Layer 6 of a small transformer language model trained on English Wikipedia (11 layers, counted from 0, width 128). Numbers have three digits each and are written without spaces.
Take only the direct path to the model's output, skipping the later layers: a vector added to the residual stream pushes a token's score in proportion to its dot product with that token's output vector.

Output vectors of the tokens that the questions are about. A number n stands for (n - 500) times 0.0024.
"Gr": 365437578449377432420507585523545567308449545648378441457469615584691654488541515401427662403274625433607426408445507498504519528712426561233452585616601486458474550498394506576604511605686481443473530426460730437340522367385467429318382404607577447530448521610599609424640585516609420485418459529403590392531516624588498445591414442459583596409485627393534586550413470479476385591535
"ts": 471567432480482566719455342611528632337432320366566539433385559645428616442615397490558632443515611684315516566597338511700473293546541366299684274561466665589586468661322423486582476390406438491362521656553507482545400673435274645709351430541553616658512459673394753604434568465525629541692603324507573371455574573507390404481403275688497347466440522443428518537348354538401518444583
"time": 752518675409655854321699396450671575269538452546604310826550492583522505447565430345658330473690523715399355456358620497746553510436607576468623464465588513579324604582372483557509517457655495357350331396617488524465611663188386472624334621373509316705420449496580525519702853418385628671487441334425697328277525514551330577166492871359377404559537492411248452368606451473115352568523
"angu": 471619283520425370369516362496590720447460667533590428581512401481577669547664619614457406301687576591626220420363544447489527200662500416655531593603638520481450522509511399413342632300451515301583435529654515357364493556524659577768240571436363690568422474191463567337571442630478551486465355697560431366172428416416690638686594461325368363541697705557540547584571419369396694465656
"oth": 652567408515294475103399385731448822479662673382462428604326530593502495578606392572641499487451422514415667487567383468513453479724480455544511437699338470600531606544626464590222392530701445415429542446630406356348622433491437423578431682376351410541301632631514462533354410408584424634350387642876731654395617769607491449334610350380291316557477768518596403281516392651438475469538
"Or": 482217461367392493493630522556601432392384447540339618593391461682613610526682431545506704353392549538709494451515499676515570519642453576441312503485531454264318630417371506394541330432427437301511605469662556596380482467431354423480305562611403614511638657591560341427480460530579522479450344645412638590551408615527632549549566437363434583408447621610619558644435549331540548516544
"tion": 633435639387666415236637482550540611441585625333601583600507582597519416375502496408467523355566374637393346546459442496499488365279208455493517291402531654475467585589563382621519487520617467480451471645609774592633420599287376493598577515258592427505589548728517336484363526426358654664510643441391356313424409694735636455619575449553464486537538707279526478569329516383543549371544
"Best ": 436493427305483522251753476545389601198448663650531538413290485378446643413533629654851574505643416420695679211497583741326638518695654343290601596482439629575486571616442492451554583605445559394386646376395456625254538472484404477480234611323320591389454509602536554448577660419407397572510248717749501545412457312505809377489436539261665437468626822241592640501455501439286501432542
"ams ": 386296349511490370626324433553523633547402454435392655550458679353486492371516371620591717429608473288635651444546756681612531160548611483407359264616367516562486441465546413770699701492429482469525776438345431620731520484320420602619515539473533500396435533692607567547348336612478492708447410638557477389489599378331678435447333632617552353713489451532352586316469325456482481553360
"197": 538596553281465606374624476546464410453308558584316297403332579638377678415494558600696470439354488685531520520347674697571551525441476481680446304550599548653511517676477510409490609691641611448431450614613575453465561502600511402462350499293585418516431609595544448268558441354466433428331460386439358401618383602650482454511588572336449348424595478377369611346601590623587613585598
"pe ": 547454590452443732432444453522894564219568683665457666546347425645592536523501581636523478368535751611448551381430399610339452285440665620608695382364482628538558359608533417454554296527546546430272727289326393682307501515245466517473593483395184570375300457398469269406397640313441378557376459739601617474594604559661383518455261565386681739654452674594521515556388332678253655569620
"out ": 620448511614601520618366582501448438381512757504629512495620516458598512591411599474528600645567492550556439719418487412303604508464455519332438655530175529489537347424654513568558552583660583469447423695493566684661462677402321612548445505390590573694412294480395505575504472504443213512356217665561438644311804458353422750423398508480504135754318436366456679285512369454290272546643
"langu": 541392538325655642557419275717719728440448590837476276451621463494438522480544370566406555308722462505696265302584636318544529486523456519602552551537664453363418655466457474477448453291568407559297560352702517490447434605447662442800451501445384578620265478371567458465458494645509462618350494364581541298158383331483854585683490598275446471549551689578405692643609321531445498503347
"that ": 675621468501490357357627433431295393458366477534653593653595339600398447323645432398555395569590390544412438539482607529387572581373207548624621426575354391481453655551532506824785411449530418615532772539509626494750375594525650593445239656560479387406267653200555464335575636518300332446510266580505569683527618581448377745444278685327489459433281701478661440509641366758305377491576
"s ": 351641503488562602363373481361538491498495562431632588553400437382488552510362375502576711732537534441744594527605506461546441455443745739574302347428577611526476634431432444431693655502348603543444673599564478437674377528467552508256575486527370529521463416519577574660516417282505720373357361519438392608495593269426502465531374280620670525477207316634619558475432379561555405478474
"ina ": 526456335522538658508394478411459445488530515507546641444400652798279436495409466470423326295508488361465717482569594606330472333594405624568266668553554539603495336355387422513570686591513497458509472350463433424553677606535602609685629480578416684438478492438696349375410436662531602495556377469556548565501409472341595540328556414546495533704495451635331492469620297513578629370534
"ute ": 502550453464626696601521384421399304326490510467474513406428645434575372549600436358392454679441311453618417502407360468359536360502395443604551474706434744476520477424658349461464364414295451519581449328708535850548362571260409665624314495343747577544514475537457124583284648522382678530533442569590642304534719566621410598700509583457598399475683700569469664401464432587491559463641
"al": 443358626536385589656456479583376536454624566454612451482703485454633347630531525450501621594587381492430407435556466365472488534356547495649510471539551479647483412358483537426478430435575405463542570708408445495199492414545504513425609457564630597447634557559678472608701330346628609472378594476449340404625518635376529449519602546521194510616585202671462466564408522427498396330545
"held ": 641326513327310580572510572498445537460417761513824417500617632583376507394554517847511608544339646555758386553401580620473527503469543568598541652641348422494537374638687458604385454440592464394251495495424479501491505608424517491545436579179776586455379413420352441449483603231472471410443332624674340199679484421568498731406184566435628185549381499681366593679419561569554463432437
"-": 366567485525635379516484490410372455506507591431568560444545267373435480473517760414461403547621382615338671625524497471528435447439755545411652566228632549455528415497472477352620410347395640528487452520390487574602539399487562405272634428374559477514546522467604670602588472447540519447500687468293465665692634433397423398387614438576577462436595402562532564675467496500655512515358
"in ": 548426579532420373669439576457366411472479480359717595520636525740588394532386445682434438563670340453396311419346685603319510572366509535457465633577506413629453560346458557537550690551526464477553468450485413517545303531628475628580586425390440528414460367480365556618552396470635522472477436603469325663354467554431356552552721347679574402464346574566561500606547304653644349542468
"ae": 624527408572422510485492416651657499370711596386549561573521639376405662496593187531548460368528537681425445290341291471590505212574404522663335347577607451571566448409638415602436399459400495563534604423506674496347548549562706589565532499374393578474540427333645552286577451899628591476361499503626466527346441499389539457306577351483444671593389781460637687264449576643566470270377
"ath ": 501272439506545671332397333638605401594587536516446466531558353670261402428430658433669601613444761598385512468471495580508470267488387567592625544612534507488398339428498399660629476528642586578542531491485544745545365535637506340651313517469488622333543639458614360372598532291541593403355601495565380279421655445406495533536351410557411210683637708506406685395349394595495394431755
"been ": 548181469436340870389747562601715543409418578751721646220459773622358415343424479492598515709440559598592675170375328538595575429330510725532520619657210467511522291660514452533437557296598498239488269531390346459661421601026542519553610702541471685571209418521624650552473580785483549403406507428474441222675347404488586275492278673602383434761398559625302577314531474901393436422677
"mp": 563653681383328436527539576497660731378453663676524328446381583339598618584312508758648556365535590415539606504333227611330511285599486613616629607609617683489500447648479428645603402281227495556342561501662331650476660552482608464501607547394370526465439406462513404332439451505351390575733624589635565413306362474665576588425327273422527355664365531304583635486493341388493364677415
"such ": 528525462228484761632292246721593558429523556647446223563692489425393468347665282620677450467465451537460517528517497732431575518410348516443530463723413469373531635560707499696583494315803449337565598578617446416468531449338609679685530552442560529577364469345585453467385330540381404373597109693631684223346737550521396572752422601237382509440397675370513526540763501415283485476469
"190": 417465554450459563457588597600464324507588565454413427368426651645418714403452475745620634447303667396439454472423683559629555476472507530618620302476672559618381469664437498417427540677506609353425434459434591409500473629403575443477473620285561291469360404517495424281493338483454330404500462471478504584618521543758480532614490514443291417530616578298601524225635465632551791519586
"eld": 505270486257408509482459429454693836509726443449498411453656385305451426488550260674455431505314669516478466559435614554582482399526273488735532549516554552505565509435360428563418534475570515333452513608548546595717501590670379451631509588637477303340599520873602529530544259410483314619381573606663798421455241550631513549505405703302675322522571622386411536360236560489286509526486
"pp": 853705488568445454327504524341699630574592746505405501637405636395643704354440466573569501351315698447509391597349470754378467390471417540407607390744442674485501453791392460556393352508476517360395704386359508708468338477330585370477548583574429447484384469864420325455533276353539489565577562451413497202644392617631418580493397348550719311521652533324523473433410648781436544444404
"av": 353558621569449648655507468469351510422554477463463471438555530548648498519584683446492585510581461480405440451709436562495459433395624603470607402553301378787561365322633513523512452462536423536604418599439437522517530414710512388596331475584471376458525442483564485586519520473510412672504594576504424669448380339523474504341328332611384364621693395501439525464607384494578480595439

Each question shows what one neuron of this layer's MLP adds at an activation of 1. A number n stands for (n - 500) times 0.0016.

n387: 507507561467474567418422535486613470553521507579477471593563465486454470495473611559483495507570541548477532484464587354465600328346634553484500666402458548570419379505349396486422520477536542528677458533451401487642472489470591442438466528656463464567486474562486483419562495420410525539370658449495530310619487440383623545706496641487470495560604273451371518478458555560488382484600
Which two tokens does it push up most, strongest first? "been ", "ath "

n217: 472553486491450515474451468473419391568644512365575530500544515498404576484551348460487514593509567507421619456425355394493429353416465484391524436587477426620561495505419508591496538676632500385484468609505433436574526445433554604406493585507569587552541498506512600557466390599567489386355490537555429431452533545474416425438409568552614651635498524344658533383560631474539604484353
Pushed down most: "langu"

n184: 549519590607611550566560379540597452381418479512506470522608505545381593485595460497595377393554397380392565523503415588596770449437696523682530464457333500398550471536511350358436573500511397497535469711702645531539311525636676522457625512426344545552503529670462491486349409343603526588647321506656416376528556494348463629464665355506340582283376587334483589403421484407403571518466
Pushed up most: "such "

n141: 472573581629472432419455473452500475472598507375422548770632465579491542502542356669441402498502519486570568558422523446523594418433512518451461434532459511596509572500540432582507512416495340438544466711405526415607404542532346540498460498586571545324484463470418605493637597520375518498577380477371512598491628457507431518498437519489522554360519639608554524502463495526465402495354
Pushed up most: "that "

n100: 540548466511521565514549455460451590528555596493467620609577526462551511461383419409574409444496495530566409502467445400520587540431484504475517465570433429500449507611382408493638505402396464466422618420471468537562358407544317511363546568571568547516451392630566493475529449482481536586398387593464443493502409401428415454561517539726631475599542519640387513469470492526764562452557
Pushed down most: "such "

n398: 675414459617608520542370679415444433507594492529622653527486428588577533551404502577515632526456396498360521490511440449415403533526323573387583461514458453521466510481405468495457410455484431591616487400608549482439527559467612658467449493631445490465512550563606553426429437577522331584426472502294512574383514644451441603578471512452510418491656436443444518480318590490625508524512
Pushed up most: "out "

n350: 399524217572529506457481565547417456415568507396496508558502523417553507458500610305401500558478520581434485467450577502385395528498489487410566478452545594540531493531634508573606530631494528550394625598438478460490504469576511435436420489545387449578440602518632636526482353521414556479535491556498502618479496530447567481462496540504348544400541574339568525536500505359472629561563
Pushed down most: "held "

n181: 324425529619558544574610442498493362540465484461502486590596507512478515430430459409674446651555487528680505527590512562461453599638532407507609563568357558667380512330631551498556641461443413338421390357392488511451530474579538517450493480423524462498551439535609647505529365512486558474392552471461448480408378568543602405417625327549373495402436556422495491658502533503663433579474
Pushed down most: "pe "

n98: 447482562323517405539431575455577401607570497507329502496512574535502462442482373498517419643546616537475498512482655579505553440485593564519478410585718416507534380541495398469486567465477571519593457604542467383570524439433556619440459505631469502477323385312589430514515382428482509576561595436493614512480500341483460701445509396460495605488463439505751498428467463578545407545514
Which two tokens does it push up most, strongest first? "s ", "190"

n388: 524518424550348427656493524476451488507652540419399565541567538451477471604399545472450599507580435601465514505466486402445354538435598574664500463602467474577403556488486435490550645556549510548413241629465482564507527537432390603399509605479390443562554369457488502450561385556516521463746460514286414520438498472581360498482568434632470560519463344629439641366534625449526515562451
Pushed down most: "Best "

n105: 456514424506562510672434483438462462334465463634375494514489504460458507487415442460443513451520520466521511404390507638552465417470578496489551533623573494485570671522504457518570385506513516353493546426361557479537559504462616373451633465577491585401472470502509572427413536509526374432384454433677754525438579588458513485411543478584463511494489531429687512570446514522480562548483
Pushed down most: "tion"

n504: 478420513555407590478525374553553416511578561575517573437604476498439500493399498475461396415484547571378404433580511424440624610570712564511516429466468443475402524421555505541545668534420564436515598564410647493545396461443548529494630412468436515523430523518604517509461496544428326458553366530588481569475451700498468409446526425455520431528373524511485430614392562566576539483531
Pushed down most: "ute "

n78: 433534479565640450481394564484502504410376405235447604524440448390509574409526486574437658452496399576572527562551475441397370541460405420463493488445516471527390465451472599589474534616509532488563600274570310515511365476493578491507563583532440483368425443676519535493578459561431682570401468567631498603420518523500559551527668559537515435546488505514577592505486454481537566456572
Pushed down most: "been "

n423: 567616467632481508536572545538514496590349455486401517423551573528462584525549474546556504437462521305494446510502444466396389410558580500504579584520528454623427517567465447573508440522448504396537583466528481430539537478506490469556496545601474431453458559479545541443567544552519407372434574618500469445414620514557437396429622492564377436496385530475452543517582687471453271547496
Pushed up most: "mp"

n463: 395576520534502532582405487478535494491372542547496490508529496442491429333449447498460551511554482608520465511479373431465540624241513526536437354423476515506545574437511421320508326491535469509572472449593500519532491574470484513417688420504573434522517451458296657478493509411440588491550533473635626498566551572468500447419573581612470406500463670478561641597533611520413587516478
Pushed down most: "ina "

n396: 489528508507344531622450479397446487601550518462355500487448452413498616521502594366512418498574476417457478588599374465487435554514542492498525662568417442530407575419464645517500468479461587534433464592524466500484554416504570502532539635485439400394513457489433421519583493556454530463424532498606494526507502545471551513487451465424470510564605431511530543540532720533479410475504
Which two tokens does it push up most, strongest first? "av", "al"

n418: 609453411450534392351446539458561526493482563595483400433562517370433553437570493334516362452512535475604699416394602554485472526433565612565640559469524342420583462550612495423544595526565427569623531566521579443561531604498489489444455485485429300476528421561516451588533511511523587381445437423456602449521483441475518602491448547559418372515557505513537548491484651570391418578418
Pushed down most: "ts"

n376: 404586493528477377581459534336370472490594557454681537454424502421288510515561527543354392454625503447483610395662375271444544567569652449527465497515660476419584389453391563587542508579583581600465451578464353542562592598448583481512479522606468633376397614523515515502554467522523522419592466420517334543488491386523476420467558507465466520578480573568392581475507405397608536436593
Pushed up most: "ina "

n17: 392667519411400466422652500631491438519471388465441551560531571399509602519536647514472479507375414476382371396677338340561450426393512427541531566493413382548543428555464523603471357544562508446514555596572418413399438473542541559491468538500509619507384502536574517387360528454591446657640545674488415475586452374476530552473540411525485548622456515528493588645500645553467458550482
Pushed up most: "av"

n246: 563554381575373487500522449487482504394391441540574611598514511428586509546379538504416636578517603542524480421522432458614394553519432610486553357395389498476486605399568627404549540473621339561416574498554546488438555565579426489575436531535401514496566460528495409545376597443401433496546631558350399528472444522551449572589513381483583384522596612403438573390638415424514395545618
Pushed up most: "av"

n60: 560525416598482542361472555526478419568406444471481558529496440575586588525378376485504602452555592422534528465525442474478578539436604627407425407513531409509397402475452565424489475619371618432565622439500479355563408454489541400459551568587447452513433419612538502474421485370541465433479563471485628729314498524599592545483502394600512487566656500526515578348438576500487498518569
Pushed up most: "s "

n397: 562481425513577377531474476528579478446578428492504475549466458347474577488542556366588559416545468617551474621469571668620502518402464566406473413472584415443617588467487560453552544498569476476455401493500443411643531461569399426516482550492291448516540454517510388510618466445496520421463378520426494521457537512589548418541521512494594529424420535522641567576429428529490547496531
Pushed down most: "been "

n352: 482432471447545500563522566568574545513534496462466474615502547524506471430424599443544460473502592500504529387530542516531527434333527371487542453367432490502453568623490580613510382525404393374521498491518471376302458544516442587506524517630421586531539531433475583444469613385508591561455442504617471352546566521474483528450605611522409527535407437556601629526639353461485617496447
Pushed down most: "eld"

n203: 515524365534515512671492362336587425552518509423545498464346559520476561576506474516572443532541483496605401551442388518464394558557453490412508585470398466547479500395556433414456527593415429494471517424553418507550563471498409490567608486528474583522548550500498467409378555647481460401654605490593542597508550460496582488384536562400370594450542561512514452565437572560467547522500
Which three tokens does it push up most, strongest first? "ina ", "ute ", "ae"

n55: 389419498455464495451590453262466611424508524664385549432557474471374435581448456660597587581505415531653461455412697459557505456645468535487415403443539459560591585520472451391552407517544389527470624631518498610481596374524581593369415532522468467544308606512598558599518429490330446473556524547406450466464595453424628388600472378550563487530425539381554455572690519523600652448454
Pushed up most: "Best "

n394: 565403400548448602423579479511420491457416603299473454426379572500552484556564599498412561415539478510450532486527533486440537582520488507530561336357539464484594427403535688408487439500441505512364409444383565555645587562547555520441586613546518462436605645500385624613525423593487587430386498470578574379469542500441551558480474495394468601574661466380618588329537503324444522579459
Pushed up most: "190"

n320: 410540535582464512402404569478455502536565437558597492529393496514556463529390427500423525416339476494576474479547591583617548417422535502423428494359659569542517583400512533523557582401514502572517485475478407538640435587510430456556508377571412534545427522667311479508428468460596530476522406555389467517522496524635565443484555485598509498551511519551480553564568408447436517419556
Pushed up most: "s "

n476: 385454551522639504517397421593408450632438579400525379396521531434454437507393445630613462424515376437443404545558465486430565337404498470451429409521479555536552524609398414505393524482434542535526475533431507480533552525550548576601548295461556546567383474401509609530502475514537546655347478598526608573630581648634396396453522669398399514549604594526521484527467357495531631566443
Pushed down most: "Or"

n61: 463506589567504489504485486416541448573484602607546487515458548494527542618381387465489474461465580433461554369572371459524551552457494527426509634415518510535514590478408563528438490545523483553548412446471413362476486540427421473421573500570461488457355539563500492492542496494420527423354462543539603609580612570518604544454629478509487572398601430360519468564484641480488513351523
Which two tokens does it push up most, strongest first? "Gr", "oth"

n458: 673493405455388550493607517500456438522539538600553394547471522416521579671621575544470507500562398446474616490450495498491586479505488571440392493446627526479425471473520368473495604484340665529478419450368509390464572404368295585505488543390263454601498467448558601654500491474609660403472538351540445507584612378451526456546500500453523510543611697597533534453447442473634477438514
Pushed up most: "Best "

n14: 584482474587415484627641746629551571377402383436429455507457540449677526558507561560429429509507566480484592256607502341476508440510472538488540541512467486500543467502446672498525362553461316569541465339440338472513512548516536539398417462449359636507549538631486588559508384505540374468538465524516599500448638558452406427557507502543470576512610436559530534510493403478350602403456
Pushed up most: "pe "

n165: 504559420386504467580490478514476651425463461504634521575387500398556520519520496568453554555490449515442450510476463364551472605365558482539455565486547534486440512404405636525459543490564345504523615644476463639601571516454401468482464396518494532522620488564390423502500358337590451336438559555492525526423506496521512421592527600446496504372521608502538535553537589405514487475574
Which two tokens does it push up most, strongest first? "eld", "al"

n360: 659403472597630548326534530498412564449443530541431574455498508447570542429533433545526535506453252493442553583542496421461523566370559452639517455444433449619531429549527479591406475489451521539582465591564568422454460458366525515705600530502474433565620383424432445446558504444516494592523613383352537486571513560464491424617486409562548564511475459443472629432432483442592546504485
Pushed up most: "tion"

n115: 354597422438379571439528604563560572426467507559454457403487562438557546591450438372450478556541566396587470507563426491433521491528390439645502513450509622515507341578552379458471468481543407561507435450486471406496379515515449515489536435534415372416526535463458540622715451489651601600383468604485474511531400629527599429429560613483590469441577520439607521548642534580404459496564
Pushed up most: "eld"

n346: 542524505551464404539386491419422612505438426406482522529587615415676648324509475655564514563454554563498562505525651495563405659467394467467564623507495316450464588459493468448554613535514270446524415546416603447384578430326603453599432465583488531416410502535524467505711528516522472511543574530535460502354435614502549482408571603473404493374529616477525500495493492462531408382516
Pushed up most: "Gr"

n364: 595591505546490400688373408482608464476505301516464592535636504407459474479518493477654533401606563493675604416529456464465560537497493472460518395488435441471512436443566540472371566342423577484528601377542542620606363458495481366493584535532597538516514576649479448435389445596493466421625436588528442507518607569495592475446441431454362585380425567549466407403451557581427689542477
Pushed up most: "ams "

n226: 548394605504545535356534514495445337578425571467460507423439528407500609519442562427422526344506478293550557493442561532551284612580645452484515562537631571401479660557582509547540498571505371449519416536634583588564533393459498509596507600514400431567443525469674535495495409623420454471400527514588595674409431486488507413473520450458583486502507351379509429461561484576341628526466
Pushed down most: "held "

n431: 523664403641509390563416448513504478553475526459539442498470494392312536505556614456342482502494498657509553480470543478536386458532507527445453393473554575566397509482416525512500512395370638443564454500410428563479500476511402600589526495422615537698440410532340527486678513473496648294476531466514486613559530428579556356489543456483631596441563545570473461476582505516452402564579
Pushed up most: "-"

n33: 553453460433511414480534550559435455543518340590534485587553454517601579480511511373500438315453477466511545562485586558583509463471496487504517459535539496521605502442420541558456449563470606454398685374403477543494542508431437483573558414615397373531530485585509631570605472364576489599483526406386643640570492596446498419661569540552372587465582340476370460537480500489518328462397
Pushed down most: "held "

n43: 519428493446345572587487464550457431486512469461441547584599487513605509532513466402438431647530445401411533450518440469539517693456459377551528470518443592382454569400537382428417412471516549489470488553594459554697516520585364522411389498529470406400578459459498336575527536581622599589547435612559525564443553421570486612399543526606669465425498654386417515426534472453525572672378
Pushed up most: "ute "